Layer 3 of a small transformer language model trained on English Wikipedia (11 layers, counted from 0, width 128).
A neuron's activation on a vector x is GELU(weights . x + bias), where the dot is the dot product.

Input weights of the MLP neurons that the questions are about. A number n stands for (n - 500) times 0.0026.
n0 (bias -0.045): 274 269 436 430 600 262 444 310 694 406 625 739 634 816 517 533 639 599 541 813 622 800 546 648 542 398 289 470 268 379 414 550 586 468 546 693 358 521 770 597 483 545 535 343 715 487 365 681 692 324 415 463 412 683 483 313 655 626 386 418 462 508 343 335 754 532 303 646 504 461 624 546 595 524 478 741 307 469 425 596 422 512 483 252 549 715 365 407 394 525 516 657 182 462 542 532 349 639 680 444 288 317 433 417 672 534 652 516 615 302 306 525 426 202 596 575 483 362 483 509 374 564 525 609 317 664 483 569
n4 (bias -0.384): 495 311 630 633 892 279 332 522 616 575 413 469 272 623 464 491 585 514 545 522 314 752 473 668 710 596 677 482 468 283 740 261 634 635 415 382 496 504 355 345 577 527 492 518 469 631 396 635 361 443 449 509 441 206 550 404 293 463 814 481 495 662 513 126 783 663 767 565 352 458 513 269 407 373 579 432 237 59 548 537 571 706 463 357 618 763 591 396 518 724 377 527 514 468 818 295 584 274 437 522 303 390 671 458 331 422 594 752 509 544 314 277 571 606 667 339 528 500 491 509 409 625 562 568 736 582 251 551
n33 (bias -0.236): 425 633 477 516 622 516 439 550 512 276 531 624 508 723 512 604 652 549 207 425 548 429 627 621 712 440 436 476 209 457 372 504 687 721 672 322 378 910 544 600 524 531 415 512 442 575 325 642 280 909 403 488 599 542 456 404 429 271 604 496 417 496 428 492 772 590 552 606 526 762 523 409 561 515 346 607 573 542 471 464 305 445 524 488 271 582 628 520 660 563 523 686 388 395 418 563 311 456 507 255 625 216 429 360 367 472 361 399 604 442 508 448 558 512 263 594 601 462 440 327 619 565 496 370 351 538 734 642
n65 (bias -0.413): 781 486 369 625 865 303 389 641 468 550 446 657 505 429 98 463 395 462 602 421 619 376 699 451 676 680 179 320 625 341 375 725 601 215 491 412 570 551 741 457 410 514 509 500 477 201 383 408 673 908 634 509 519 660 750 587 542 316 553 442 523 533 405 558 770 763 524 273 275 695 812 477 515 523 785 576 788 500 332 209 657 704 725 524 527 477 258 363 538 593 445 352 548 576 575 628 308 481 390 589 388 518 467 295 636 419 422 638 519 541 505 263 334 304 430 375 500 450 679 548 363 289 736 313 641 563 255 481
n113 (bias -0.399): 454 180 569 505 536 705 161 331 611 389 242 686 375 417 319 600 726 579 323 715 534 597 764 49 651 599 882 583 668 633 444 459 827 74 357 387 602 581 614 541 289 616 308 693 429 326 164 600 495 641 552 238 567 535 304 420 561 532 187 500 331 336 366 702 700 539 201 537 539 601 295 361 463 445 500 453 416 435 705 514 535 525 290 657 649 388 604 505 672 475 485 409 651 788 531 306 570 361 630 603 561 580 275 249 658 243 708 762 537 823 352 526 307 500 623 571 374 675 386 552 717 663 576 331 853 285 716 537
n143 (bias -0.393): 749 641 246 595 729 459 295 727 646 485 618 245 460 259 500 420 445 589 545 439 428 597 521 242 557 418 362 634 140 643 605 643 395 687 429 543 175 465 367 526 608 390 443 445 596 561 350 799 515 660 329 250 668 401 587 658 378 574 624 442 301 571 269 664 285 330 526 264 538 511 485 398 285 485 280 608 318 267 559 379 821 788 526 583 574 424 289 136 732 313 565 410 252 671 753 461 694 699 605 335 793 639 581 458 710 422 876 280 448 540 804 680 723 547 107 450 239 738 433 703 710 406 374 378 658 510 152 620
n179 (bias -0.409): 580 476 236 691 533 382 358 546 435 352 555 416 836 495 658 440 589 510 289 632 700 151 400 713 361 591 329 682 762 760 360 443 768 569 500 569 297 594 180 758 548 467 589 519 523 661 352 549 500 505 457 454 614 606 733 601 505 642 718 398 557 406 454 730 529 622 577 636 892 441 505 533 534 58 281 233 432 314 276 318 411 575 747 573 495 612 668 376 284 509 565 477 620 341 580 464 306 120 553 586 660 495 514 456 385 384 274 416 428 523 280 715 297 514 472 434 335 712 424 360 676 219 351 519 720 590 200 578
n209 (bias -0.255): 496 367 400 283 686 444 335 567 427 822 751 419 395 417 644 483 477 411 615 220 545 185 426 624 684 509 509 539 345 677 645 474 456 504 487 432 323 551 762 443 413 615 682 432 321 591 141 447 465 623 624 670 171 626 657 660 768 719 423 393 617 444 396 437 429 615 469 536 447 316 582 699 522 306 371 496 544 431 596 433 696 380 478 606 345 449 614 448 500 745 563 530 285 407 616 467 124 487 630 488 792 664 431 743 670 376 608 436 372 428 723 552 631 416 578 534 239 445 178 686 526 416 568 496 685 549 556 571
n218 (bias -0.244): 441 645 249 333 454 761 372 691 509 581 566 378 224 329 528 343 377 110 577 491 642 389 694 421 296 760 731 208 415 367 581 605 646 788 550 678 614 319 421 389 486 437 581 677 473 651 597 240 738 522 547 307 431 763 440 513 326 253 560 505 413 34 557 562 542 631 570 769 733 543 474 417 528 647 264 713 369 593 389 370 636 291 280 392 385 441 273 251 212 259 603 405 635 570 495 470 693 643 444 308 436 660 468 562 642 594 643 554 481 541 632 690 543 696 468 341 401 482 454 303 385 416 627 454 536 496 647 509
n258 (bias -0.417): 513 532 405 271 406 393 565 210 717 557 396 623 670 518 423 378 363 482 434 594 837 458 631 491 387 545 581 400 826 666 540 482 307 314 176 261 741 465 599 414 590 632 429 469 403 446 347 569 732 588 317 271 330 491 378 548 639 685 433 279 558 362 422 625 454 696 569 735 656 314 342 648 514 483 735 378 601 324 547 185 491 292 335 527 660 651 586 509 591 202 225 421 459 509 415 610 308 424 450 726 527 822 518 528 479 262 495 509 409 795 214 672 608 618 379 589 500 474 635 436 613 724 465 527 626 479 419 238
n303 (bias -0.320): 607 440 457 218 290 536 426 639 58 513 578 284 661 595 477 312 416 312 283 344 605 311 486 440 446 631 473 654 674 518 707 634 288 327 549 664 406 744 423 599 343 649 228 531 641 674 376 329 509 807 500 619 249 666 302 339 482 764 508 422 701 571 478 634 417 611 491 634 277 746 176 460 532 531 541 374 422 733 505 512 655 544 610 413 517 695 473 410 309 651 443 500 278 322 496 407 535 424 609 649 678 443 759 929 705 345 593 544 331 456 592 324 411 413 626 642 615 456 595 459 550 610 407 750 478 410 491 564
n346 (bias -0.370): 329 491 500 716 439 557 273 509 613 797 390 586 624 518 731 234 433 491 318 640 748 579 287 597 633 278 756 767 198 566 522 373 215 538 369 330 491 300 447 615 641 655 837 457 352 500 520 545 553 577 325 634 316 710 584 662 557 423 211 351 175 675 695 168 347 579 572 477 533 705 349 615 573 290 491 535 666 243 366 600 314 443 442 374 666 474 509 412 549 544 526 621 647 160 504 454 466 703 376 496 391 312 430 527 484 442 308 539 446 491 242 655 587 344 553 474 459 453 394 464 650 558 517 640 470 471 663 559
n372 (bias -0.151): 446 306 369 518 500 454 526 486 627 314 490 458 451 410 608 455 555 728 355 543 386 564 572 414 438 638 428 330 357 579 349 350 496 514 333 714 646 553 569 489 640 648 490 656 493 379 427 552 279 689 383 532 453 699 525 503 407 619 503 739 622 421 438 326 551 534 372 541 618 563 285 410 614 413 566 348 379 466 643 641 511 447 405 438 766 528 337 540 652 671 622 278 438 369 614 290 395 608 456 493 543 625 621 556 460 548 396 496 536 405 349 258 638 748 532 525 309 629 392 485 424 309 479 600 677 736 493 577
n383 (bias -0.150): 605 292 356 536 626 650 534 307 464 584 531 396 425 435 443 591 675 508 520 451 592 500 545 671 484 434 292 549 729 598 184 342 404 547 577 832 407 697 434 414 488 663 675 536 484 451 687 747 528 711 699 424 683 401 520 417 439 639 515 558 508 695 281 471 517 628 417 538 500 576 485 569 500 354 609 328 600 591 551 478 488 432 650 379 441 432 438 353 611 468 468 312 413 388 330 431 706 471 325 454 508 129 609 699 295 471 226 572 699 552 328 467 610 537 480 274 363 235 320 533 782 733 556 366 362 341 263 642
n416 (bias -0.294): 347 456 549 668 462 390 179 554 319 508 665 337 405 672 307 479 462 570 559 305 448 711 418 341 401 418 192 409 648 585 529 398 255 405 766 772 487 639 268 822 432 525 548 391 227 593 410 504 733 529 370 475 432 309 633 595 713 641 624 469 692 462 397 310 417 589 674 697 488 465 593 453 482 347 658 547 348 550 572 201 475 597 413 539 409 786 526 371 595 492 479 332 491 318 360 472 546 423 564 382 618 471 755 447 377 535 540 525 435 814 654 513 562 357 244 500 783 426 689 530 423 504 555 721 517 715 248 395
n440 (bias -0.137): 444 546 693 701 589 459 623 468 500 325 536 453 648 429 357 576 547 363 445 496 360 661 519 447 440 267 608 538 637 489 372 489 810 633 360 270 430 515 444 470 343 449 559 540 441 463 569 607 533 380 299 496 533 652 504 601 474 438 315 320 574 578 504 358 301 511 583 450 566 353 804 630 653 663 186 493 511 275 394 558 504 758 580 337 572 691 410 541 688 448 471 613 345 466 637 518 351 556 458 369 504 381 633 667 420 553 620 577 538 427 523 481 659 598 366 423 519 702 478 902 668 481 456 444 468 401 507 767
n461 (bias -0.221): 435 715 384 477 505 393 298 473 472 285 541 729 600 575 345 281 341 653 403 184 408 589 514 353 788 448 533 609 696 743 794 472 270 207 583 930 118 712 378 330 631 463 504 389 459 784 410 457 556 605 343 436 528 591 646 609 421 669 368 370 453 379 644 611 476 544 271 207 403 403 598 425 558 686 385 458 476 356 549 560 592 482 615 338 477 943 604 495 457 361 454 532 751 324 291 818 482 683 894 540 296 300 547 412 605 448 495 647 586 495 668 434 593 310 528 477 581 541 735 543 401 166 569 337 464 549 519 476
n478 (bias -0.327): 352 552 527 902 259 593 687 419 605 550 558 509 477 514 434 532 667 590 550 833 474 436 378 323 772 373 360 523 647 365 432 435 457 661 518 495 519 523 341 420 66 605 552 537 381 630 654 462 542 359 415 577 134 288 645 505 528 894 326 586 750 704 460 303 419 553 405 572 544 606 416 305 443 197 514 533 505 520 197 669 569 771 524 728 572 693 599 313 448 790 110 710 604 197 597 465 283 495 683 619 436 419 380 398 374 543 606 555 439 509 634 584 611 585 639 633 652 536 579 220 271 647 532 333 549 708 337 667
n489 (bias -0.399): 594 409 543 461 708 450 500 322 721 733 270 544 486 290 635 505 317 307 510 550 402 406 485 519 776 485 435 636 602 589 603 450 444 323 244 157 550 186 425 590 570 763 486 412 544 530 381 613 386 578 571 354 545 283 130 606 123 366 411 168 699 292 443 320 485 679 353 382 528 655 410 560 418 505 178 750 596 648 798 477 725 564 810 556 620 485 239 840 555 776 573 353 339 490 584 265 631 615 621 230 574 823 827 598 412 444 356 724 566 729 331 309 490 283 227 367 815 664 330 591 480 591 407 520 283 604 470 556
n495 (bias -0.208): 474 696 567 449 559 456 561 414 402 767 429 558 593 589 311 676 609 394 340 419 777 461 619 440 541 429 670 399 515 596 562 275 629 479 584 407 467 453 437 336 485 359 441 507 315 404 537 508 335 486 489 442 265 547 544 668 555 439 427 523 647 551 621 489 455 430 571 409 448 481 567 515 637 762 583 500 730 790 469 403 583 420 587 523 596 409 664 493 545 368 389 286 575 466 533 330 453 674 638 437 420 450 606 523 565 880 508 569 448 362 318 634 727 331 283 471 349 697 644 335 315 673 627 430 318 454 555 466
n508 (bias -0.254): 405 463 434 482 409 554 303 341 504 513 597 344 305 573 601 473 500 341 280 663 325 442 629 648 495 463 578 376 495 200 231 386 673 320 365 195 682 541 550 270 573 638 343 487 635 205 433 664 455 371 491 201 550 615 573 394 505 396 594 425 259 436 553 618 444 630 593 453 500 533 318 286 622 611 617 707 570 703 433 384 549 419 435 965 333 748 574 532 597 577 309 437 638 287 382 719 776 358 828 543 265 580 264 543 773 402 481 710 862 478 584 472 785 431 605 491 812 491 482 542 509 328 572 405 487 613 523 752

Each question shows a token from some text and the vector x that enters the MLP there. A number n stands for (n - 500) times 0.0099.

"se": 580 489 717 470 439 539 597 512 465 554 672 622 557 563 403 643 355 482 417 634 432 503 399 313 577 541 417 382 506 478 394 464 726 493 446 468 582 587 613 556 445 316 698 614 484 553 575 452 526 532 619 542 508 423 503 323 474 432 740 545 410 574 575 598 471 371 521 504 341 587 402 615 468 628 565 563 394 452 475 739 453 504 557 651 359 446 450 619 451 463 580 348 639 462 504 691 311 468 275 454 497 644 452 519 412 521 680 292 546 530 471 475 358 350 437 537 527 377 485 542 536 506 533 537 572 319 373 463
The neuron with the highest activation: n65

"==\n": 578 544 641 466 458 592 462 596 567 559 680 492 489 476 577 653 296 587 513 545 342 449 443 415 492 516 312 567 474 544 400 413 549 517 367 480 531 440 428 514 645 411 604 535 713 457 743 621 481 350 532 734 703 436 477 494 558 439 424 442 473 457 562 551 548 409 408 533 415 538 306 615 488 623 379 502 587 506 665 473 393 356 515 612 324 338 425 691 514 604 502 396 560 356 511 636 407 538 363 395 460 567 505 557 347 424 566 594 563 580 446 438 424 554 499 437 642 431 347 493 489 535 530 483 492 382 398 528
The three highest activations, in order: n489, n383, n508

"0": 535 505 544 493 501 544 591 637 517 514 626 622 593 513 486 686 237 605 524 584 284 380 510 389 567 558 401 465 608 630 422 496 486 381 416 490 545 425 417 539 433 377 661 415 670 617 586 528 458 300 604 632 478 376 503 475 613 563 673 558 568 636 574 397 411 395 511 513 364 495 404 533 555 543 480 446 591 466 527 627 482 507 543 579 347 353 614 561 439 366 595 473 597 476 484 725 359 505 419 499 357 512 487 413 356 533 665 520 491 513 401 441 352 447 573 710 493 334 361 484 493 402 528 481 660 364 494 522
Which neuron fires most, and how strongly? n478, at about 3.6

"S": 562 565 568 384 579 511 489 687 494 552 633 560 595 520 569 595 302 578 463 534 395 425 527 361 540 598 365 404 466 499 551 403 515 453 576 500 431 548 482 580 532 382 619 746 783 459 738 520 293 403 521 568 577 501 405 329 418 463 595 586 479 567 664 542 400 386 622 530 335 477 347 566 602 670 574 538 518 464 607 767 477 462 491 506 382 387 545 642 527 359 613 442 464 370 467 589 231 536 334 349 464 482 532 455 323 560 542 512 389 542 520 419 528 438 542 664 533 364 385 398 519 493 426 580 566 382 498 370
The three highest activations, in order: n33, n372, n303

"iv": 490 530 564 507 439 648 593 613 422 577 568 549 636 447 393 516 196 504 430 543 435 551 360 359 530 549 505 450 491 563 470 555 486 439 345 444 641 507 642 579 485 482 555 677 666 581 794 487 303 379 635 615 537 400 437 331 582 550 658 575 445 549 625 515 632 393 507 493 438 440 415 659 398 475 614 488 465 513 559 545 380 517 552 534 420 379 464 606 420 400 499 366 492 440 502 667 511 350 454 612 403 664 408 548 373 479 566 319 420 636 519 466 559 445 656 560 606 356 489 514 529 364 561 575 508 312 411 254
Which neuron fires most, and how strongly? n258, at about 1.7

"over": 467 479 564 488 588 628 403 614 442 571 737 543 553 510 510 425 241 486 425 482 405 433 553 363 634 403 388 467 447 463 439 449 597 479 459 520 512 509 554 533 477 451 763 683 497 582 648 579 423 479 517 665 597 478 572 432 679 530 652 685 513 515 367 511 513 429 531 505 429 427 481 728 407 592 487 573 548 499 500 671 511 458 375 607 292 469 584 553 448 292 554 415 460 518 561 621 367 390 466 318 483 676 552 385 333 602 472 457 523 535 464 548 458 519 463 574 666 258 436 551 496 436 454 583 524 293 412 298
The three highest activations, in order: n416, n209, n33

";": 558 557 573 440 467 442 517 531 443 581 636 471 582 579 461 757 379 506 560 588 300 568 581 206 504 551 369 597 453 594 477 459 666 398 457 523 526 428 515 559 510 451 668 667 634 575 760 512 309 244 559 557 507 429 426 385 443 489 479 542 450 576 562 564 552 319 469 425 312 528 374 564 579 628 400 576 522 601 621 654 408 313 404 527 324 369 608 553 565 499 515 449 677 465 611 716 412 433 324 459 465 437 403 560 293 522 626 338 533 565 488 451 485 424 651 561 533 402 392 504 526 541 566 478 644 449 486 345
The neuron with the highest activation: n113

"ant": 574 361 593 455 406 605 515 622 431 695 652 615 659 479 540 643 273 491 483 700 312 510 422 316 379 465 425 379 410 490 477 440 490 366 456 472 660 559 589 464 520 357 580 520 502 551 690 510 462 381 577 629 572 439 472 281 540 631 707 490 457 497 579 625 509 424 538 410 346 486 358 604 423 524 517 632 534 432 530 778 498 645 584 641 357 415 523 473 463 472 549 297 633 463 536 782 482 512 292 442 432 622 489 500 509 464 513 366 478 507 402 429 502 490 576 579 518 496 491 493 502 501 492 501 521 402 443 424
The neuron with the highest activation: n508

"ur": 621 468 526 415 565 457 562 539 435 675 539 567 603 513 437 544 148 487 492 616 391 409 509 417 499 471 361 540 581 585 588 476 524 331 366 614 438 584 466 563 467 422 616 659 715 546 687 522 568 339 462 660 489 305 372 470 734 487 592 625 517 516 441 492 477 325 538 526 444 635 342 471 547 592 575 575 565 437 537 631 381 566 332 594 378 495 569 634 389 396 568 418 551 420 445 633 394 457 435 411 516 553 543 449 431 445 615 342 521 574 517 535 406 479 583 493 485 336 502 437 524 502 510 630 593 326 451 344
The neuron with the highest activation: n303

" of": 510 503 628 461 489 499 558 722 437 559 699 575 704 530 475 592 269 409 469 582 235 560 424 405 551 501 338 405 460 469 422 491 600 352 368 433 559 523 585 509 521 393 583 510 635 549 715 532 607 283 519 588 560 553 397 498 554 553 762 497 569 576 444 655 437 434 505 435 473 427 341 624 454 710 529 566 512 550 576 500 393 336 530 491 280 325 514 553 538 410 496 378 644 422 524 643 294 399 362 443 539 547 473 543 409 512 508 542 593 610 575 340 469 528 521 588 651 450 381 511 475 557 497 546 565 355 463 426
Which neuron fires most, and how strongly? n508, at about 2.4

" O": 566 460 614 555 462 470 479 569 330 535 548 645 667 510 523 667 258 477 527 533 413 348 571 320 398 595 481 590 522 654 452 311 660 436 378 455 527 561 476 471 501 368 594 622 648 636 716 553 321 339 630 687 557 451 326 449 603 522 689 526 545 568 647 642 303 438 472 488 299 528 355 641 454 652 564 497 444 507 511 831 362 475 441 487 429 286 516 711 471 417 521 355 587 402 540 618 335 494 372 375 458 576 507 506 392 608 654 461 426 601 463 446 565 505 548 505 492 422 441 432 422 513 476 537 593 424 415 543
The neuron with the highest activation: n495

"=": 584 551 559 561 594 422 474 639 489 524 638 466 606 474 573 579 424 583 558 486 190 525 502 412 457 505 466 460 443 437 454 364 588 493 471 463 422 581 487 574 546 510 586 758 692 543 648 549 512 290 515 642 427 412 330 480 587 475 555 583 530 555 612 517 562 406 411 568 380 524 256 513 576 667 591 481 502 438 625 636 467 390 498 537 230 250 586 472 398 434 576 437 574 523 487 686 414 462 459 425 458 564 474 578 390 481 467 496 443 651 435 396 509 512 433 449 598 435 483 423 514 558 501 398 631 352 622 451
Which neuron fires most, and how strongly? n33, at about 0.053

"ction": 614 454 519 418 409 615 489 587 540 520 730 525 531 492 537 536 192 554 468 687 302 461 547 454 445 502 390 487 555 542 449 390 586 342 446 528 649 610 511 441 448 354 544 550 635 602 627 529 507 337 555 596 619 330 528 422 532 564 625 642 458 476 527 628 560 401 440 472 452 552 443 573 431 608 461 489 473 569 588 624 504 565 461 687 294 276 509 535 357 348 465 335 549 474 681 799 440 424 419 371 536 524 433 496 464 518 632 572 463 580 550 523 464 459 501 651 584 400 527 503 447 421 451 605 428 326 449 235
The neuron with the highest activation: n508

"t": 583 577 453 611 516 516 537 696 460 542 615 613 523 497 560 622 373 476 440 593 397 445 625 489 483 495 392 584 446 486 578 407 580 340 539 482 476 509 536 528 601 333 573 583 624 500 712 474 336 222 521 663 535 397 487 460 661 453 597 540 442 674 567 553 492 564 476 452 360 503 379 649 481 476 517 437 511 368 565 679 434 501 430 513 375 439 424 549 436 172 467 410 581 521 645 738 424 452 450 427 483 579 526 435 402 550 598 446 502 398 688 563 504 512 405 651 405 392 433 515 582 413 519 518 514 367 313 504
Which neuron fires most, and how strongly? n143, at about 5

"f": 472 462 438 560 436 561 560 617 547 525 617 585 621 542 493 510 274 602 552 525 407 306 542 296 531 503 420 562 472 585 465 429 634 374 454 423 536 508 469 420 455 469 698 595 613 564 658 559 546 524 574 549 566 453 568 543 670 559 710 602 479 592 685 627 495 387 579 376 343 494 335 517 479 533 660 547 508 500 487 666 307 422 415 584 362 479 419 617 255 351 617 533 564 476 581 714 300 446 299 453 497 539 381 510 402 548 453 504 498 567 446 464 359 506 500 492 623 468 397 533 517 424 429 558 638 438 341 401
Which two neurons fire most, strongest first? n179, n65

"ouse": 609 534 631 469 515 576 562 559 401 514 709 610 579 540 485 474 241 510 472 681 325 574 478 392 461 531 343 469 523 523 520 363 590 339 406 574 435 542 519 518 585 336 619 528 637 436 666 459 462 372 578 629 538 293 523 384 524 464 689 686 515 514 481 486 565 511 567 490 348 533 516 575 542 653 423 624 531 508 628 745 317 585 480 622 326 494 489 635 439 339 558 362 529 396 594 671 410 395 518 208 503 483 417 468 517 559 649 392 563 525 401 435 419 409 511 526 484 375 476 546 577 452 491 634 533 234 452 359
The neuron with the highest activation: n0

"uring": 509 567 645 537 482 583 630 655 395 501 588 619 598 467 457 590 294 543 464 561 259 582 432 312 488 534 439 577 569 524 400 474 500 348 345 431 571 502 633 501 438 370 732 504 568 573 689 584 587 284 462 657 596 478 442 448 606 528 717 541 554 462 521 619 428 482 646 456 416 439 369 677 440 629 478 596 525 567 526 515 422 364 593 487 321 357 553 468 465 387 401 415 604 388 500 622 288 514 403 543 366 670 502 478 351 500 540 488 527 522 517 342 470 459 547 558 565 371 513 512 523 541 500 587 581 374 438 423
Which two neurons fire most, strongest first? n258, n440

"eat": 512 494 616 393 562 570 554 686 601 569 634 550 545 556 600 517 114 633 560 588 360 545 520 351 419 469 485 536 407 703 486 408 619 289 462 552 485 507 594 540 498 358 686 614 585 445 477 533 501 412 532 678 593 412 510 496 646 605 506 534 503 551 533 491 369 397 554 440 364 391 441 574 489 480 492 443 470 564 486 666 509 488 468 645 342 426 624 618 405 348 559 555 541 457 533 665 391 500 284 360 397 522 529 443 283 535 501 517 535 457 555 437 502 546 565 567 594 412 441 472 494 324 480 472 459 334 503 423
The neuron with the highest activation: n461

"em": 546 491 655 363 387 610 472 577 576 540 562 545 536 538 541 427 279 538 534 620 413 558 536 411 411 510 550 589 518 584 427 517 620 383 487 605 607 510 521 561 547 374 564 500 487 508 701 558 609 401 614 509 560 381 353 577 489 580 703 528 485 571 618 600 415 425 481 498 431 476 398 596 388 723 503 620 560 660 516 580 555 486 402 529 266 416 589 625 454 381 454 278 591 462 548 671 424 490 258 493 399 548 496 460 376 515 491 487 421 616 480 484 468 354 583 527 551 463 416 483 371 377 429 596 522 329 464 208
Which two neurons fire most, strongest first? n258, n218

".": 628 540 607 484 532 519 532 639 478 504 667 480 527 487 499 723 435 425 454 571 417 463 498 482 572 499 360 580 479 576 564 344 460 367 446 506 446 478 580 548 601 358 549 610 610 567 680 541 474 328 534 643 489 404 459 420 603 554 568 600 459 527 519 544 420 494 529 396 333 519 361 765 464 677 456 513 520 392 677 710 318 501 338 529 409 456 403 564 385 291 494 441 647 469 696 731 509 446 465 365 425 510 437 363 530 588 729 490 476 471 435 492 494 359 397 661 564 511 493 397 585 372 442 475 539 589 362 505
Which two neurons fire most, strongest first? n143, n461

" in": 552 577 578 537 592 502 511 651 487 526 604 505 638 573 440 575 322 560 560 624 382 503 415 252 526 582 345 474 483 551 404 325 568 557 434 460 572 548 644 568 503 401 598 466 533 557 797 460 293 328 523 671 585 502 427 421 580 570 662 541 458 645 514 619 426 380 491 532 425 533 371 578 478 717 357 556 475 432 458 681 353 320 453 469 208 312 583 613 470 391 551 362 573 342 580 672 328 478 320 423 521 542 519 470 432 531 608 630 585 532 428 403 500 518 587 544 616 388 397 580 501 557 491 556 696 350 367 361
The neuron with the highest activation: n440

"at": 558 449 529 563 513 690 532 688 564 580 560 683 643 438 488 435 161 589 529 629 449 391 489 338 457 518 359 543 404 644 504 382 516 486 353 494 574 549 659 523 509 413 586 515 549 571 755 437 295 400 533 642 501 449 499 431 600 591 763 427 395 610 518 655 578 491 420 495 391 494 312 663 497 580 488 449 471 457 488 501 417 576 620 630 337 433 587 596 365 417 531 439 581 443 540 670 515 373 434 401 458 593 413 600 350 504 473 439 379 554 481 505 499 478 541 431 651 382 396 513 530 431 483 464 592 371 337 370
The neuron with the highest activation: n179

"9": 563 542 585 431 523 554 518 597 528 597 637 593 639 516 465 598 258 588 524 682 393 490 526 467 577 583 364 386 597 629 432 457 543 376 471 514 507 408 457 534 483 384 633 487 669 555 435 569 452 207 589 591 553 388 427 430 680 538 762 473 549 644 538 489 400 384 451 560 381 519 417 558 551 534 460 542 514 466 476 602 449 403 635 540 313 372 629 596 505 363 551 404 600 445 568 752 381 398 346 504 404 574 449 542 393 539 657 470 459 485 454 420 381 506 579 665 516 409 345 417 515 351 432 554 540 324 485 444
The neuron with the highest activation: n179

"a": 482 570 584 369 554 636 503 562 519 597 728 603 621 531 437 578 475 537 573 626 459 461 512 405 575 480 419 481 469 620 487 470 486 421 304 573 485 553 538 519 371 395 555 711 614 486 618 490 403 466 530 456 611 524 449 451 612 478 692 500 528 545 631 472 484 336 513 492 331 505 288 562 427 729 518 548 481 612 389 794 317 489 467 594 372 368 530 622 327 367 412 451 525 513 480 675 406 440 354 302 474 581 512 641 443 495 614 351 390 543 532 472 363 449 530 576 529 438 243 432 467 570 493 574 665 454 453 483
The neuron with the highest activation: n303

" includ": 509 506 619 377 462 618 502 706 422 576 526 428 521 618 410 584 238 511 508 611 226 592 498 320 483 648 258 525 405 571 445 319 602 413 309 531 584 517 473 552 577 458 734 534 599 618 682 571 416 391 588 560 580 496 393 587 575 544 627 525 539 537 572 582 490 497 471 505 414 435 449 628 559 600 460 519 483 452 564 563 373 366 534 506 588 324 534 618 481 562 539 395 599 386 447 583 391 506 311 414 490 609 494 549 311 591 705 363 508 570 390 399 414 482 647 537 597 390 478 595 495 466 544 464 447 428 391 309
Which two neurons fire most, strongest first? n372, n489

"es": 513 470 532 345 450 667 596 631 459 527 602 550 581 439 444 658 274 448 425 584 389 602 445 375 559 554 428 509 553 518 514 628 577 437 351 514 526 454 689 534 573 402 736 567 651 620 594 589 472 296 477 483 523 435 461 414 479 613 767 533 466 585 557 613 526 479 601 536 357 483 314 614 491 629 542 567 478 562 471 573 366 492 569 580 356 382 517 628 283 400 441 423 647 379 472 583 297 524 227 426 478 690 437 528 296 513 603 430 414 568 395 513 501 386 557 479 625 446 467 479 522 506 429 560 614 325 500 348
Which neuron fires most, and how strongly? n258, at about 3.3

" N": 581 402 593 517 475 527 532 640 434 542 539 604 638 535 467 550 202 544 532 620 427 448 504 313 561 561 459 477 441 606 352 386 602 491 312 438 488 539 532 555 462 336 636 603 723 570 678 497 243 376 682 585 523 447 353 397 549 537 532 589 501 558 674 605 360 382 460 459 451 521 439 617 614 628 506 468 445 389 561 692 381 419 557 557 389 413 490 683 490 481 561 361 498 304 545 686 329 440 264 364 519 587 488 479 329 581 624 359 598 676 388 439 557 484 706 507 576 437 430 580 484 532 471 619 544 384 435 385
Which two neurons fire most, strongest first? n372, n440

" R": 504 478 505 469 520 592 537 644 486 522 719 624 554 620 545 527 237 519 470 568 477 462 566 433 554 568 340 498 474 556 466 452 626 502 456 484 553 453 586 642 399 404 522 603 695 502 668 430 302 407 520 547 639 505 395 389 543 457 724 588 595 632 657 583 479 386 391 486 381 482 371 649 546 635 559 483 501 421 596 808 290 411 465 676 288 315 440 738 441 334 573 424 480 429 574 687 316 483 472 223 518 559 328 443 384 528 603 322 447 600 489 428 517 492 633 518 382 366 430 447 533 540 467 549 503 389 544 366
Which neuron fires most, and how strongly? n33, at about 2.6

"et": 568 431 531 484 555 738 620 584 443 578 580 564 664 503 518 567 339 609 453 642 338 505 371 244 494 578 418 456 493 525 552 512 653 489 399 526 587 525 661 486 449 372 657 549 462 578 800 470 405 421 552 723 478 477 438 374 416 538 716 543 434 537 562 531 541 410 372 511 299 602 342 532 463 695 517 554 579 495 545 610 417 423 553 547 293 345 517 645 474 436 579 389 567 459 557 550 490 439 357 452 417 552 473 599 441 499 648 444 428 524 545 464 509 432 446 516 528 412 456 526 539 260 463 639 528 284 411 251
The neuron with the highest activation: n303

" g": 505 432 543 395 420 504 534 622 624 539 570 550 551 529 385 669 163 521 569 460 285 474 432 353 568 572 376 500 469 454 567 304 585 474 357 374 665 502 614 558 503 427 726 601 527 557 788 450 362 411 554 716 608 486 504 377 493 487 698 579 559 599 660 579 461 373 558 437 446 505 401 564 523 681 572 493 451 508 608 796 403 498 461 563 327 395 575 536 460 549 521 270 478 418 586 509 414 426 360 402 471 519 455 457 331 513 649 359 555 648 455 439 570 590 575 626 553 476 489 432 569 457 531 477 608 270 423 372
Which two neurons fire most, strongest first? n4, n372

" ele": 559 494 653 504 543 481 516 589 402 486 637 567 469 675 409 616 162 398 534 599 386 521 462 324 622 579 460 459 477 513 425 297 628 451 378 452 569 564 548 530 532 425 635 514 490 627 686 444 444 297 623 699 575 407 478 397 485 460 780 582 483 601 614 508 483 460 489 467 413 523 415 587 463 774 503 597 494 523 513 740 356 489 524 511 295 344 511 599 484 403 499 251 437 369 657 631 513 433 441 598 531 559 487 515 396 503 648 412 564 645 399 462 482 514 534 554 579 309 463 469 388 523 564 469 661 288 435 384
Which neuron fires most, and how strongly? n4, at about 4

" from": 520 609 645 509 493 549 518 519 439 537 692 565 604 565 477 537 371 495 542 621 293 503 566 343 453 597 340 494 560 486 430 402 500 427 440 471 584 569 448 503 529 477 540 615 531 473 811 499 316 259 543 639 672 473 463 564 674 543 684 487 439 482 527 512 412 510 548 424 351 441 391 632 588 686 494 400 483 526 531 639 358 418 477 378 329 425 599 598 481 343 534 442 623 412 561 659 275 453 383 354 463 581 454 461 388 455 649 489 606 555 466 279 534 541 460 621 590 416 437 527 418 606 532 483 689 469 403 464
Which neuron fires most, and how strongly? n440, at about 2.5